Layer 8 of a small transformer language model trained on English Wikipedia (12 layers, counted from 0, width 64).
A neuron's activation on a vector x is GELU(gate . x) times (in . x), where the dot is the dot product.

Input weights of the MLP neurons that the questions are about. A number n stands for (n - 128) times 0.014.
n28 gate: 175, 128, 113, 142, 193, 114, 80, 100, 111, 100, 111, 92, 150, 68, 119, 92, 135, 123, 126, 72, 137, 168, 115, 157, 104, 46, 120, 126, 140, 99, 183, 88, 150, 56, 119, 135, 116, 103, 173, 126, 163, 139, 141, 112, 77, 138, 117, 175, 92, 135, 139, 130, 82, 130, 142, 111, 99, 64, 126, 97, 153, 95, 81, 62
n31 gate: 119, 161, 152, 63, 124, 117, 90, 92, 158, 175, 117, 115, 139, 107, 173, 101, 78, 154, 131, 110, 141, 175, 96, 159, 154, 51, 129, 104, 105, 96, 150, 96, 133, 68, 143, 162, 154, 116, 62, 169, 156, 147, 114, 132, 80, 137, 116, 164, 104, 156, 93, 132, 152, 159, 153, 205, 174, 108, 94, 144, 159, 133, 134, 141
n51 gate: 106, 149, 150, 99, 143, 107, 151, 158, 117, 181, 150, 80, 188, 94, 85, 125, 85, 128, 143, 92, 122, 129, 156, 155, 113, 157, 158, 157, 132, 158, 112, 124, 166, 87, 136, 146, 88, 111, 114, 150, 106, 90, 100, 154, 127, 192, 129, 108, 158, 174, 105, 73, 117, 148, 98, 98, 153, 123, 62, 163, 109, 175, 148, 158
n66 gate: 103, 116, 146, 97, 130, 157, 86, 132, 123, 119, 129, 193, 132, 116, 90, 124, 156, 62, 115, 110, 121, 65, 144, 114, 107, 137, 108, 199, 202, 91, 149, 82, 87, 162, 126, 85, 137, 207, 131, 109, 145, 106, 142, 92, 146, 167, 132, 76, 172, 126, 141, 156, 90, 111, 52, 133, 161, 182, 125, 145, 122, 128, 143, 153
n71 gate: 167, 161, 124, 132, 71, 50, 139, 146, 159, 63, 132, 100, 119, 107, 121, 71, 108, 107, 124, 152, 190, 112, 163, 132, 123, 138, 117, 118, 73, 103, 65, 155, 112, 145, 160, 118, 171, 83, 112, 88, 155, 141, 138, 115, 104, 129, 138, 88, 117, 152, 71, 49, 199, 110, 76, 132, 155, 143, 150, 154, 178, 183, 107, 140
n84 gate: 142, 218, 143, 140, 151, 178, 107, 128, 56, 169, 155, 160, 113, 132, 125, 104, 155, 139, 96, 122, 173, 179, 157, 130, 101, 125, 182, 64, 115, 126, 119, 103, 146, 106, 139, 95, 139, 121, 119, 160, 114, 134, 111, 88, 112, 106, 164, 153, 97, 150, 179, 93, 154, 154, 124, 151, 109, 135, 221, 116, 141, 142, 85, 139
n86 gate: 101, 130, 99, 133, 184, 142, 70, 126, 143, 199, 114, 127, 188, 94, 183, 126, 139, 137, 155, 170, 164, 148, 84, 135, 100, 80, 155, 126, 114, 127, 122, 118, 154, 108, 97, 159, 153, 107, 160, 137, 163, 152, 136, 119, 87, 132, 120, 181, 126, 98, 137, 167, 167, 109, 119, 151, 131, 107, 148, 123, 157, 152, 75, 184
n98 gate: 183, 93, 166, 183, 84, 158, 74, 127, 154, 162, 163, 155, 143, 133, 150, 172, 141, 144, 144, 178, 104, 98, 167, 157, 133, 125, 116, 128, 102, 138, 146, 85, 90, 116, 69, 136, 64, 135, 148, 191, 140, 115, 127, 135, 121, 98, 111, 118, 102, 117, 98, 100, 129, 120, 111, 113, 106, 201, 115, 114, 143, 136, 84, 127
n109 gate: 118, 133, 210, 131, 119, 133, 164, 64, 130, 155, 104, 110, 177, 117, 92, 187, 185, 154, 106, 147, 143, 104, 195, 118, 111, 104, 95, 130, 148, 151, 122, 127, 117, 101, 110, 84, 154, 143, 135, 145, 113, 172, 174, 121, 110, 125, 109, 113, 90, 168, 95, 124, 98, 170, 99, 130, 85, 151, 122, 148, 166, 58, 120, 104
n112 gate: 168, 136, 144, 144, 113, 134, 131, 163, 112, 109, 127, 78, 100, 122, 125, 89, 115, 125, 176, 80, 91, 181, 180, 110, 82, 159, 64, 110, 119, 135, 140, 122, 108, 108, 148, 130, 173, 168, 164, 180, 113, 130, 85, 154, 21, 122, 134, 196, 85, 146, 157, 138, 155, 141, 121, 163, 114, 141, 106, 156, 122, 84, 95, 154
n140 gate: 101, 96, 173, 138, 101, 176, 144, 148, 155, 166, 120, 94, 93, 127, 110, 64, 120, 125, 113, 140, 85, 75, 113, 166, 174, 147, 71, 145, 47, 123, 104, 111, 100, 120, 109, 136, 89, 104, 109, 119, 172, 151, 111, 124, 168, 96, 145, 111, 144, 166, 146, 90, 84, 142, 134, 105, 91, 114, 121, 129, 135, 29, 134, 152
n158 gate: 147, 151, 177, 125, 120, 72, 46, 161, 124, 163, 149, 117, 124, 106, 155, 106, 108, 135, 105, 143, 152, 59, 156, 134, 123, 72, 123, 129, 169, 165, 114, 49, 128, 122, 120, 102, 103, 134, 196, 129, 80, 188, 121, 106, 111, 228, 122, 98, 74, 152, 85, 135, 154, 203, 135, 170, 132, 122, 138, 133, 98, 96, 146, 107
n187 gate: 101, 124, 156, 147, 166, 150, 157, 59, 80, 199, 138, 169, 110, 169, 164, 157, 127, 184, 121, 122, 110, 155, 174, 169, 142, 190, 123, 104, 137, 110, 84, 154, 119, 92, 125, 156, 99, 152, 125, 157, 143, 119, 167, 180, 97, 73, 132, 116, 138, 87, 143, 142, 134, 120, 139, 125, 166, 130, 147, 147, 148, 138, 127, 158
n28 in: 68, 159, 163, 129, 97, 122, 156, 78, 140, 124, 103, 190, 79, 107, 95, 145, 129, 137, 133, 99, 128, 100, 151, 76, 199, 86, 213, 137, 141, 157, 164, 104, 75, 171, 201, 126, 116, 147, 150, 102, 111, 75, 167, 103, 91, 89, 104, 163, 116, 142, 99, 127, 157, 159, 130, 223, 123, 143, 134, 134, 150, 101, 148, 131
n31 in: 71, 145, 146, 120, 134, 171, 124, 98, 84, 147, 123, 140, 109, 89, 209, 177, 175, 163, 157, 113, 91, 208, 103, 147, 128, 195, 109, 159, 130, 174, 160, 135, 146, 111, 147, 105, 166, 114, 127, 116, 81, 146, 89, 173, 137, 141, 152, 118, 196, 87, 109, 116, 71, 166, 135, 85, 126, 143, 135, 145, 103, 101, 81, 163
n51 in: 161, 115, 116, 109, 92, 91, 167, 81, 163, 141, 84, 110, 101, 164, 70, 91, 33, 124, 135, 114, 103, 127, 47, 92, 129, 186, 182, 97, 144, 116, 151, 154, 148, 195, 146, 90, 205, 149, 96, 166, 138, 124, 128, 121, 142, 122, 101, 136, 110, 116, 148, 70, 118, 133, 109, 177, 138, 162, 115, 91, 178, 130, 127, 137
n66 in: 113, 109, 111, 191, 177, 82, 129, 140, 123, 131, 121, 116, 128, 151, 79, 173, 145, 146, 180, 60, 165, 107, 134, 103, 144, 89, 126, 116, 125, 124, 167, 124, 81, 83, 199, 159, 119, 123, 90, 118, 104, 139, 100, 162, 174, 191, 130, 113, 154, 118, 88, 133, 140, 129, 166, 187, 27, 120, 97, 104, 176, 116, 114, 107
n71 in: 170, 77, 57, 149, 105, 179, 136, 81, 178, 82, 144, 100, 160, 129, 126, 143, 103, 152, 159, 152, 121, 118, 151, 135, 104, 137, 134, 151, 67, 82, 75, 167, 82, 136, 154, 72, 168, 130, 111, 107, 136, 115, 99, 143, 165, 152, 104, 22, 81, 83, 104, 120, 103, 85, 37, 125, 185, 129, 144, 151, 165, 167, 140, 130
n84 in: 159, 148, 59, 170, 146, 94, 178, 16, 88, 122, 154, 86, 107, 107, 137, 139, 116, 136, 134, 139, 116, 106, 72, 158, 87, 127, 108, 141, 87, 155, 120, 71, 125, 146, 144, 165, 117, 128, 150, 73, 173, 119, 151, 155, 161, 115, 159, 134, 163, 127, 140, 165, 139, 88, 144, 142, 140, 140, 60, 117, 87, 148, 128, 139
n86 in: 159, 114, 81, 62, 88, 181, 57, 88, 102, 126, 85, 108, 113, 79, 150, 89, 104, 52, 125, 117, 78, 142, 138, 207, 124, 121, 84, 98, 54, 117, 105, 112, 106, 134, 82, 101, 122, 139, 150, 70, 146, 91, 118, 132, 129, 162, 100, 122, 110, 141, 87, 119, 105, 144, 120, 133, 144, 152, 158, 111, 49, 158, 92, 92
n98 in: 143, 120, 90, 82, 145, 87, 80, 131, 129, 160, 140, 185, 135, 129, 160, 104, 120, 161, 166, 146, 153, 112, 160, 179, 117, 122, 150, 116, 169, 101, 111, 188, 102, 161, 111, 133, 71, 171, 140, 106, 103, 111, 112, 142, 87, 82, 64, 69, 131, 136, 130, 103, 140, 90, 141, 189, 138, 150, 133, 164, 135, 157, 107, 125
n109 in: 108, 188, 195, 145, 133, 113, 156, 158, 136, 88, 132, 171, 100, 170, 166, 125, 124, 128, 112, 143, 118, 116, 128, 112, 127, 133, 56, 89, 79, 88, 113, 132, 135, 13, 104, 129, 188, 118, 79, 49, 119, 96, 163, 200, 129, 138, 22, 128, 109, 101, 128, 149, 132, 89, 133, 142, 147, 170, 148, 115, 78, 107, 133, 124
n112 in: 183, 85, 185, 162, 91, 149, 183, 184, 101, 83, 85, 11, 142, 98, 114, 107, 172, 121, 124, 116, 166, 171, 111, 156, 80, 179, 103, 80, 63, 86, 83, 94, 109, 124, 163, 157, 136, 136, 150, 153, 132, 121, 60, 92, 96, 124, 66, 95, 115, 137, 190, 152, 173, 132, 128, 157, 111, 96, 105, 140, 131, 63, 119, 139
n140 in: 119, 75, 115, 136, 154, 116, 160, 131, 157, 186, 94, 140, 161, 146, 129, 102, 131, 169, 165, 180, 163, 159, 117, 103, 102, 157, 186, 108, 140, 136, 119, 178, 128, 146, 149, 119, 86, 134, 117, 158, 187, 223, 130, 129, 202, 107, 113, 138, 108, 95, 70, 133, 146, 113, 142, 92, 174, 85, 93, 90, 195, 170, 139, 152
n158 in: 127, 105, 152, 163, 63, 169, 131, 176, 216, 154, 141, 137, 176, 166, 120, 157, 135, 168, 128, 88, 119, 140, 77, 60, 132, 109, 130, 149, 106, 145, 104, 94, 120, 121, 133, 32, 117, 171, 85, 175, 156, 149, 151, 119, 111, 121, 102, 64, 151, 119, 103, 132, 152, 96, 143, 214, 125, 183, 118, 84, 139, 147, 143, 159
n187 in: 83, 128, 77, 188, 134, 112, 141, 106, 124, 152, 101, 187, 86, 101, 130, 115, 185, 166, 121, 171, 125, 151, 83, 111, 124, 53, 122, 149, 70, 151, 153, 133, 43, 98, 156, 74, 82, 117, 110, 100, 121, 145, 119, 138, 142, 146, 135, 92, 128, 107, 131, 145, 71, 118, 159, 116, 115, 116, 132, 188, 135, 117, 155, 131

Each question shows a token from some text and the vector x that enters the MLP there. A number n stands for (n - 128) times 0.043.

"si": 134, 110, 156, 94, 126, 132, 195, 130, 170, 103, 134, 135, 111, 142, 123, 128, 94, 134, 122, 89, 113, 166, 120, 141, 163, 105, 118, 76, 145, 124, 159, 147, 147, 128, 148, 120, 104, 114, 85, 154, 139, 120, 90, 143, 132, 155, 133, 151, 111, 113, 111, 145, 125, 145, 150, 134, 141, 123, 84, 115, 95, 118, 104, 142
Which neuron fires most, and how strongly? n51, at about 20

"e": 147, 103, 137, 94, 125, 132, 143, 144, 99, 116, 165, 152, 113, 108, 114, 160, 114, 92, 108, 122, 68, 151, 145, 135, 161, 72, 145, 111, 154, 134, 112, 166, 142, 137, 163, 128, 116, 88, 115, 136, 140, 109, 136, 145, 146, 131, 134, 147, 115, 85, 172, 149, 120, 127, 130, 146, 135, 147, 96, 139, 127, 139, 88, 105
Which neuron lights up most? n28

"d": 133, 68, 145, 132, 91, 101, 145, 133, 137, 131, 142, 150, 145, 147, 145, 123, 152, 113, 122, 109, 110, 117, 123, 172, 128, 83, 159, 99, 145, 137, 147, 151, 99, 164, 151, 132, 140, 103, 129, 128, 148, 76, 143, 150, 151, 133, 167, 112, 134, 115, 135, 128, 137, 111, 153, 130, 135, 136, 104, 94, 106, 113, 139, 60
Which neuron fires most, and how strongly? n98, at about 2.3

"re": 118, 100, 153, 123, 118, 113, 156, 163, 123, 113, 152, 131, 114, 103, 151, 175, 156, 125, 115, 129, 124, 143, 110, 131, 193, 127, 108, 123, 179, 141, 117, 145, 120, 151, 170, 139, 147, 110, 98, 150, 121, 139, 126, 160, 147, 151, 110, 158, 123, 89, 155, 189, 141, 137, 168, 122, 142, 146, 135, 132, 106, 137, 112, 125
Which neuron lights up most? n86

"ec": 120, 101, 138, 126, 146, 160, 137, 136, 144, 113, 104, 99, 122, 143, 142, 159, 121, 109, 93, 116, 112, 85, 139, 147, 151, 121, 138, 100, 133, 135, 176, 175, 148, 155, 144, 117, 120, 88, 129, 141, 148, 106, 108, 133, 118, 157, 112, 133, 151, 68, 127, 157, 152, 143, 134, 163, 88, 137, 144, 117, 97, 166, 146, 147
Which three neurons fire most, strongest first? n86, n187, n98

"an ": 146, 102, 116, 97, 116, 131, 117, 137, 133, 111, 119, 106, 113, 133, 116, 141, 147, 128, 145, 139, 107, 119, 131, 139, 165, 139, 178, 112, 113, 122, 111, 148, 120, 121, 166, 114, 120, 107, 132, 136, 91, 110, 130, 139, 131, 99, 172, 127, 107, 69, 130, 208, 98, 115, 149, 123, 84, 94, 111, 119, 114, 139, 128, 96
Which three neurons fire most, strongest first? n28, n187, n98

"al ": 150, 148, 121, 105, 132, 134, 114, 145, 154, 120, 134, 148, 142, 157, 152, 123, 146, 145, 140, 103, 105, 136, 120, 135, 168, 117, 144, 86, 120, 147, 120, 138, 126, 138, 182, 143, 138, 110, 128, 112, 125, 120, 106, 145, 140, 127, 162, 159, 144, 95, 135, 224, 91, 122, 147, 135, 119, 109, 114, 125, 134, 163, 141, 139
Which two neurons fire most, strongest first? n31, n187

"C": 110, 135, 127, 126, 139, 130, 151, 113, 153, 89, 200, 122, 151, 131, 133, 144, 137, 146, 100, 130, 98, 129, 130, 136, 142, 130, 139, 99, 138, 149, 150, 124, 173, 137, 183, 105, 132, 88, 124, 155, 137, 134, 127, 120, 158, 124, 123, 153, 108, 122, 179, 161, 166, 134, 137, 146, 112, 132, 86, 114, 89, 126, 118, 128
Which two neurons fire most, strongest first? n84, n86

"all ": 149, 132, 133, 99, 127, 126, 121, 148, 157, 98, 124, 148, 124, 155, 157, 96, 168, 152, 150, 100, 125, 120, 122, 133, 165, 110, 158, 80, 102, 143, 108, 116, 117, 148, 176, 130, 131, 101, 130, 120, 109, 111, 118, 133, 127, 132, 168, 166, 147, 73, 142, 191, 99, 135, 138, 118, 107, 103, 137, 114, 132, 148, 132, 114
Which neuron lights up most? n28

"en": 107, 98, 120, 107, 101, 124, 147, 168, 152, 116, 143, 122, 98, 140, 153, 154, 207, 87, 128, 70, 146, 126, 95, 144, 154, 132, 134, 110, 151, 155, 142, 144, 145, 146, 171, 117, 132, 111, 120, 136, 146, 124, 137, 160, 141, 118, 129, 105, 118, 123, 128, 121, 172, 127, 193, 117, 113, 135, 125, 128, 110, 138, 110, 128
Which neuron fires most, and how strongly? n71, at about 0.75

"m": 148, 114, 94, 113, 137, 155, 160, 129, 119, 137, 118, 120, 120, 121, 122, 145, 129, 132, 123, 155, 119, 106, 137, 179, 152, 99, 178, 122, 114, 126, 130, 161, 88, 142, 128, 140, 176, 110, 155, 129, 159, 96, 58, 132, 100, 123, 124, 143, 97, 128, 133, 165, 128, 96, 108, 130, 72, 133, 122, 103, 130, 132, 170, 119
Which neuron lights up most? n86

"s": 124, 107, 149, 145, 84, 151, 129, 148, 137, 137, 168, 141, 110, 130, 131, 172, 168, 139, 138, 175, 131, 129, 96, 136, 174, 97, 135, 93, 126, 106, 147, 134, 101, 141, 139, 89, 75, 106, 141, 137, 134, 130, 111, 154, 120, 161, 141, 137, 131, 102, 118, 105, 147, 77, 116, 118, 118, 128, 109, 109, 103, 137, 123, 89
Which three neurons fire most, strongest first? n98, n158, n140

"a": 96, 104, 156, 87, 104, 167, 130, 119, 102, 120, 192, 129, 143, 132, 148, 184, 146, 107, 146, 100, 104, 145, 118, 147, 152, 89, 142, 111, 148, 107, 119, 155, 144, 125, 135, 103, 110, 96, 91, 111, 122, 129, 117, 143, 122, 135, 122, 141, 95, 140, 160, 166, 110, 136, 124, 133, 135, 97, 113, 111, 109, 126, 132, 106
Which neuron lights up most? n31

"ap": 157, 112, 128, 140, 158, 156, 140, 131, 100, 134, 117, 147, 117, 123, 153, 78, 122, 120, 127, 144, 159, 106, 147, 152, 167, 114, 119, 106, 159, 86, 118, 120, 154, 161, 136, 104, 105, 147, 102, 113, 167, 149, 126, 127, 106, 154, 122, 136, 97, 106, 138, 160, 143, 106, 113, 112, 57, 99, 114, 107, 145, 157, 126, 91
Which neuron lights up most? n86

"c": 107, 122, 129, 95, 125, 121, 148, 124, 135, 102, 169, 123, 164, 152, 121, 169, 170, 148, 99, 148, 119, 122, 122, 131, 146, 129, 159, 108, 120, 138, 146, 145, 166, 130, 166, 121, 104, 97, 119, 141, 128, 129, 101, 145, 129, 139, 134, 184, 115, 134, 154, 170, 196, 113, 110, 143, 86, 144, 112, 101, 105, 126, 116, 141
Which neuron lights up most? n84

"in": 135, 122, 144, 95, 101, 171, 123, 131, 134, 90, 168, 149, 110, 111, 121, 173, 147, 121, 94, 117, 111, 135, 96, 158, 153, 127, 125, 99, 162, 126, 149, 160, 108, 145, 159, 90, 48, 122, 128, 110, 113, 121, 132, 116, 143, 136, 162, 124, 99, 116, 145, 135, 126, 134, 128, 125, 112, 132, 95, 156, 116, 147, 119, 108
Which neuron fires most, and how strongly? n98, at about 3.5

"Un": 132, 107, 138, 117, 104, 141, 107, 132, 175, 129, 176, 108, 155, 107, 166, 136, 148, 119, 101, 97, 132, 127, 116, 138, 160, 123, 164, 118, 146, 104, 144, 120, 142, 154, 147, 115, 92, 97, 126, 143, 122, 127, 143, 136, 147, 125, 150, 118, 115, 101, 148, 176, 175, 149, 171, 144, 155, 121, 100, 111, 83, 98, 117, 156
Which neuron lights up most? n158

"str": 152, 101, 112, 84, 103, 133, 126, 106, 109, 135, 139, 138, 135, 151, 144, 132, 123, 123, 120, 161, 129, 129, 159, 150, 129, 109, 122, 125, 129, 136, 128, 156, 142, 141, 126, 153, 152, 135, 118, 102, 151, 144, 91, 149, 124, 145, 154, 122, 99, 78, 162, 165, 184, 102, 167, 120, 143, 150, 72, 114, 115, 169, 146, 98
Which neuron lights up most? n86

"u": 158, 109, 138, 119, 123, 143, 158, 121, 103, 145, 150, 117, 149, 123, 139, 141, 127, 104, 82, 117, 124, 149, 121, 185, 190, 124, 123, 108, 100, 114, 139, 178, 129, 157, 131, 130, 132, 94, 129, 109, 105, 119, 123, 156, 143, 151, 143, 197, 110, 128, 114, 156, 148, 128, 143, 116, 144, 121, 119, 78, 153, 138, 119, 148
Which two neurons fire most, strongest first? n86, n31

"es": 128, 106, 142, 134, 91, 143, 157, 132, 123, 198, 153, 148, 133, 112, 124, 167, 168, 143, 120, 125, 124, 119, 114, 159, 150, 111, 143, 105, 136, 106, 99, 153, 134, 144, 117, 90, 129, 139, 145, 115, 137, 105, 117, 150, 148, 131, 129, 134, 121, 96, 135, 187, 144, 97, 123, 105, 105, 131, 135, 96, 125, 163, 182, 94
Which neuron fires most, and how strongly? n187, at about 14

"H": 109, 120, 139, 97, 105, 123, 158, 110, 117, 106, 201, 143, 136, 123, 121, 150, 136, 113, 135, 124, 112, 118, 124, 135, 137, 121, 148, 125, 137, 146, 141, 162, 166, 123, 174, 97, 139, 89, 85, 153, 100, 105, 128, 100, 166, 129, 107, 140, 95, 143, 162, 152, 129, 118, 134, 135, 87, 132, 104, 115, 87, 132, 129, 124
Which neuron lights up most? n51

"I": 99, 101, 119, 105, 112, 114, 139, 133, 153, 90, 171, 138, 153, 127, 147, 146, 107, 112, 139, 97, 105, 108, 118, 137, 149, 128, 160, 117, 118, 136, 151, 133, 160, 135, 151, 70, 117, 128, 117, 155, 125, 103, 131, 134, 179, 124, 136, 158, 87, 101, 141, 156, 158, 174, 157, 111, 108, 146, 88, 102, 96, 122, 155, 118
Which three neurons fire most, strongest first? n51, n98, n158

"L": 117, 124, 135, 101, 117, 124, 136, 113, 143, 98, 179, 144, 140, 108, 140, 143, 134, 105, 134, 110, 137, 148, 139, 157, 140, 109, 166, 124, 135, 121, 144, 133, 167, 122, 193, 137, 122, 96, 110, 145, 115, 119, 121, 110, 177, 138, 144, 156, 84, 111, 167, 165, 141, 96, 129, 122, 90, 162, 116, 143, 85, 118, 132, 130
Which two neurons fire most, strongest first? n84, n28

"t": 129, 134, 123, 138, 105, 129, 129, 118, 136, 142, 97, 177, 150, 139, 117, 157, 95, 115, 139, 147, 146, 83, 163, 149, 149, 115, 140, 109, 176, 140, 135, 159, 93, 165, 134, 118, 141, 130, 124, 98, 136, 119, 92, 182, 127, 127, 136, 142, 129, 105, 118, 148, 144, 91, 122, 123, 75, 111, 110, 101, 129, 122, 176, 81
Which neuron fires most, and how strongly? n66, at about 14

"el": 148, 99, 128, 110, 103, 98, 129, 148, 172, 95, 144, 152, 101, 90, 134, 114, 146, 93, 108, 88, 159, 157, 111, 148, 133, 121, 152, 116, 147, 134, 119, 152, 149, 155, 153, 140, 139, 110, 131, 114, 160, 159, 108, 140, 157, 150, 121, 136, 109, 112, 156, 151, 153, 124, 159, 159, 135, 175, 123, 147, 86, 115, 115, 148
Which neuron lights up most? n112

"In ": 141, 96, 147, 142, 119, 114, 154, 123, 114, 88, 87, 134, 142, 116, 132, 117, 160, 116, 133, 112, 95, 109, 126, 130, 127, 136, 138, 86, 166, 117, 121, 120, 168, 150, 175, 155, 123, 141, 133, 139, 98, 144, 155, 105, 170, 134, 109, 127, 102, 116, 109, 181, 141, 109, 104, 145, 98, 86, 88, 156, 118, 138, 107, 144
Which three neurons fire most, strongest first? n66, n112, n28

"ot": 144, 113, 159, 126, 84, 152, 146, 129, 160, 145, 142, 156, 119, 130, 142, 111, 157, 136, 137, 123, 136, 85, 138, 99, 152, 97, 107, 88, 123, 140, 138, 162, 99, 155, 157, 96, 125, 141, 144, 148, 124, 104, 143, 130, 153, 134, 117, 153, 120, 96, 141, 115, 153, 120, 140, 101, 128, 95, 89, 131, 88, 145, 119, 60
Which neuron lights up most? n158

"de": 114, 103, 159, 71, 96, 120, 163, 141, 130, 139, 152, 148, 121, 126, 160, 148, 146, 103, 127, 117, 108, 166, 103, 114, 160, 88, 108, 119, 136, 160, 125, 120, 145, 165, 182, 144, 116, 111, 91, 145, 132, 136, 104, 158, 144, 135, 113, 147, 133, 109, 160, 138, 123, 137, 161, 148, 151, 124, 153, 149, 114, 134, 120, 83
Which neuron fires most, and how strongly? n31, at about 33

"oc": 127, 118, 127, 104, 128, 162, 131, 147, 149, 105, 126, 155, 137, 188, 151, 161, 153, 121, 137, 153, 94, 104, 150, 153, 132, 131, 148, 132, 132, 110, 167, 144, 132, 149, 153, 103, 111, 103, 138, 107, 151, 129, 117, 174, 126, 130, 143, 143, 124, 154, 171, 121, 179, 152, 150, 108, 106, 102, 109, 138, 118, 161, 175, 103
Which neuron lights up most? n51

"ent": 140, 99, 145, 130, 94, 129, 133, 135, 142, 168, 139, 135, 130, 130, 173, 107, 139, 129, 130, 138, 134, 82, 131, 162, 150, 122, 91, 84, 130, 115, 136, 144, 111, 175, 128, 124, 137, 146, 113, 101, 132, 116, 115, 128, 169, 163, 123, 122, 128, 88, 160, 132, 122, 87, 124, 127, 84, 127, 113, 104, 128, 147, 175, 65
Which three neurons fire most, strongest first? n98, n66, n140

"er": 145, 124, 122, 118, 97, 140, 123, 131, 125, 162, 101, 147, 142, 131, 155, 181, 132, 141, 87, 146, 152, 88, 128, 137, 170, 118, 126, 93, 146, 94, 116, 178, 107, 145, 139, 97, 146, 117, 125, 116, 117, 115, 114, 152, 154, 115, 118, 98, 84, 82, 137, 150, 161, 112, 117, 72, 99, 127, 119, 128, 105, 122, 141, 105
Which three neurons fire most, strongest first? n109, n98, n187

"p": 133, 111, 137, 136, 96, 143, 149, 125, 152, 166, 163, 104, 142, 123, 101, 123, 103, 103, 131, 137, 138, 123, 114, 156, 150, 107, 155, 124, 160, 130, 97, 143, 133, 159, 135, 137, 112, 100, 104, 133, 138, 109, 99, 167, 85, 166, 126, 171, 123, 54, 145, 171, 126, 107, 125, 125, 117, 155, 90, 108, 108, 154, 132, 137
Which neuron lights up most? n51

"ear": 142, 91, 150, 133, 94, 142, 152, 123, 149, 137, 113, 142, 155, 95, 172, 110, 174, 78, 109, 118, 150, 111, 121, 121, 129, 148, 136, 120, 143, 132, 140, 137, 131, 156, 141, 128, 126, 155, 104, 133, 177, 111, 135, 134, 144, 155, 167, 136, 153, 82, 153, 138, 136, 121, 135, 112, 104, 93, 99, 76, 115, 143, 155, 95
Which two neurons fire most, strongest first? n140, n98

"G": 94, 140, 135, 106, 131, 126, 140, 119, 133, 82, 209, 92, 120, 140, 148, 134, 155, 109, 123, 127, 144, 113, 139, 132, 163, 126, 161, 108, 151, 121, 140, 108, 160, 141, 161, 117, 130, 104, 96, 131, 123, 100, 139, 141, 158, 132, 114, 178, 106, 131, 170, 147, 148, 136, 122, 116, 123, 124, 98, 107, 92, 100, 138, 129
Which three neurons fire most, strongest first? n84, n158, n140

"v": 136, 124, 102, 113, 112, 158, 140, 105, 99, 126, 81, 130, 150, 137, 128, 127, 114, 109, 75, 147, 128, 109, 124, 128, 123, 97, 175, 88, 140, 140, 159, 164, 132, 177, 160, 121, 155, 108, 153, 110, 159, 120, 124, 140, 125, 157, 136, 155, 84, 123, 136, 152, 141, 95, 121, 113, 96, 106, 155, 136, 105, 118, 129, 120
Which three neurons fire most, strongest first? n86, n28, n84

"D": 119, 101, 121, 90, 106, 109, 143, 108, 142, 105, 198, 145, 135, 149, 147, 143, 157, 114, 131, 111, 133, 152, 133, 161, 146, 129, 158, 121, 143, 112, 172, 122, 161, 129, 178, 142, 150, 90, 127, 122, 124, 131, 139, 128, 174, 130, 118, 152, 111, 112, 170, 149, 138, 118, 125, 139, 103, 151, 108, 109, 94, 119, 129, 87
Which neuron lights up most? n28

"ti": 118, 125, 153, 108, 104, 109, 187, 175, 145, 91, 135, 126, 113, 115, 121, 124, 118, 115, 148, 119, 112, 148, 115, 142, 160, 144, 120, 122, 122, 116, 159, 128, 163, 157, 150, 89, 113, 117, 88, 127, 133, 103, 124, 167, 149, 165, 128, 187, 98, 149, 134, 111, 141, 142, 144, 88, 113, 131, 110, 114, 87, 131, 130, 146
Which neuron lights up most? n51

"ard": 134, 115, 112, 116, 103, 122, 141, 173, 157, 144, 130, 157, 134, 119, 154, 96, 182, 86, 121, 127, 174, 87, 110, 137, 160, 124, 136, 103, 154, 123, 120, 155, 127, 156, 144, 84, 134, 120, 142, 105, 130, 98, 108, 131, 160, 157, 171, 127, 117, 96, 176, 121, 123, 105, 124, 126, 130, 119, 110, 116, 128, 115, 154, 76
Which neuron lights up most? n71

"4": 137, 109, 124, 97, 94, 132, 152, 120, 141, 173, 142, 158, 140, 126, 140, 179, 164, 125, 105, 116, 137, 100, 130, 184, 155, 105, 158, 122, 135, 95, 94, 118, 143, 141, 137, 113, 136, 124, 115, 126, 107, 77, 99, 130, 138, 123, 160, 129, 122, 119, 155, 146, 112, 104, 152, 92, 78, 114, 126, 128, 100, 145, 144, 78
Which three neurons fire most, strongest first? n98, n187, n140

"s ": 110, 102, 143, 114, 111, 119, 121, 130, 133, 127, 145, 106, 104, 134, 132, 119, 154, 138, 138, 155, 91, 142, 114, 157, 147, 141, 176, 112, 117, 133, 117, 147, 130, 145, 160, 124, 87, 115, 115, 122, 80, 118, 123, 131, 116, 105, 138, 134, 123, 95, 119, 226, 105, 106, 147, 113, 110, 112, 109, 123, 100, 140, 141, 129
Which neuron fires most, and how strongly? n187, at about 14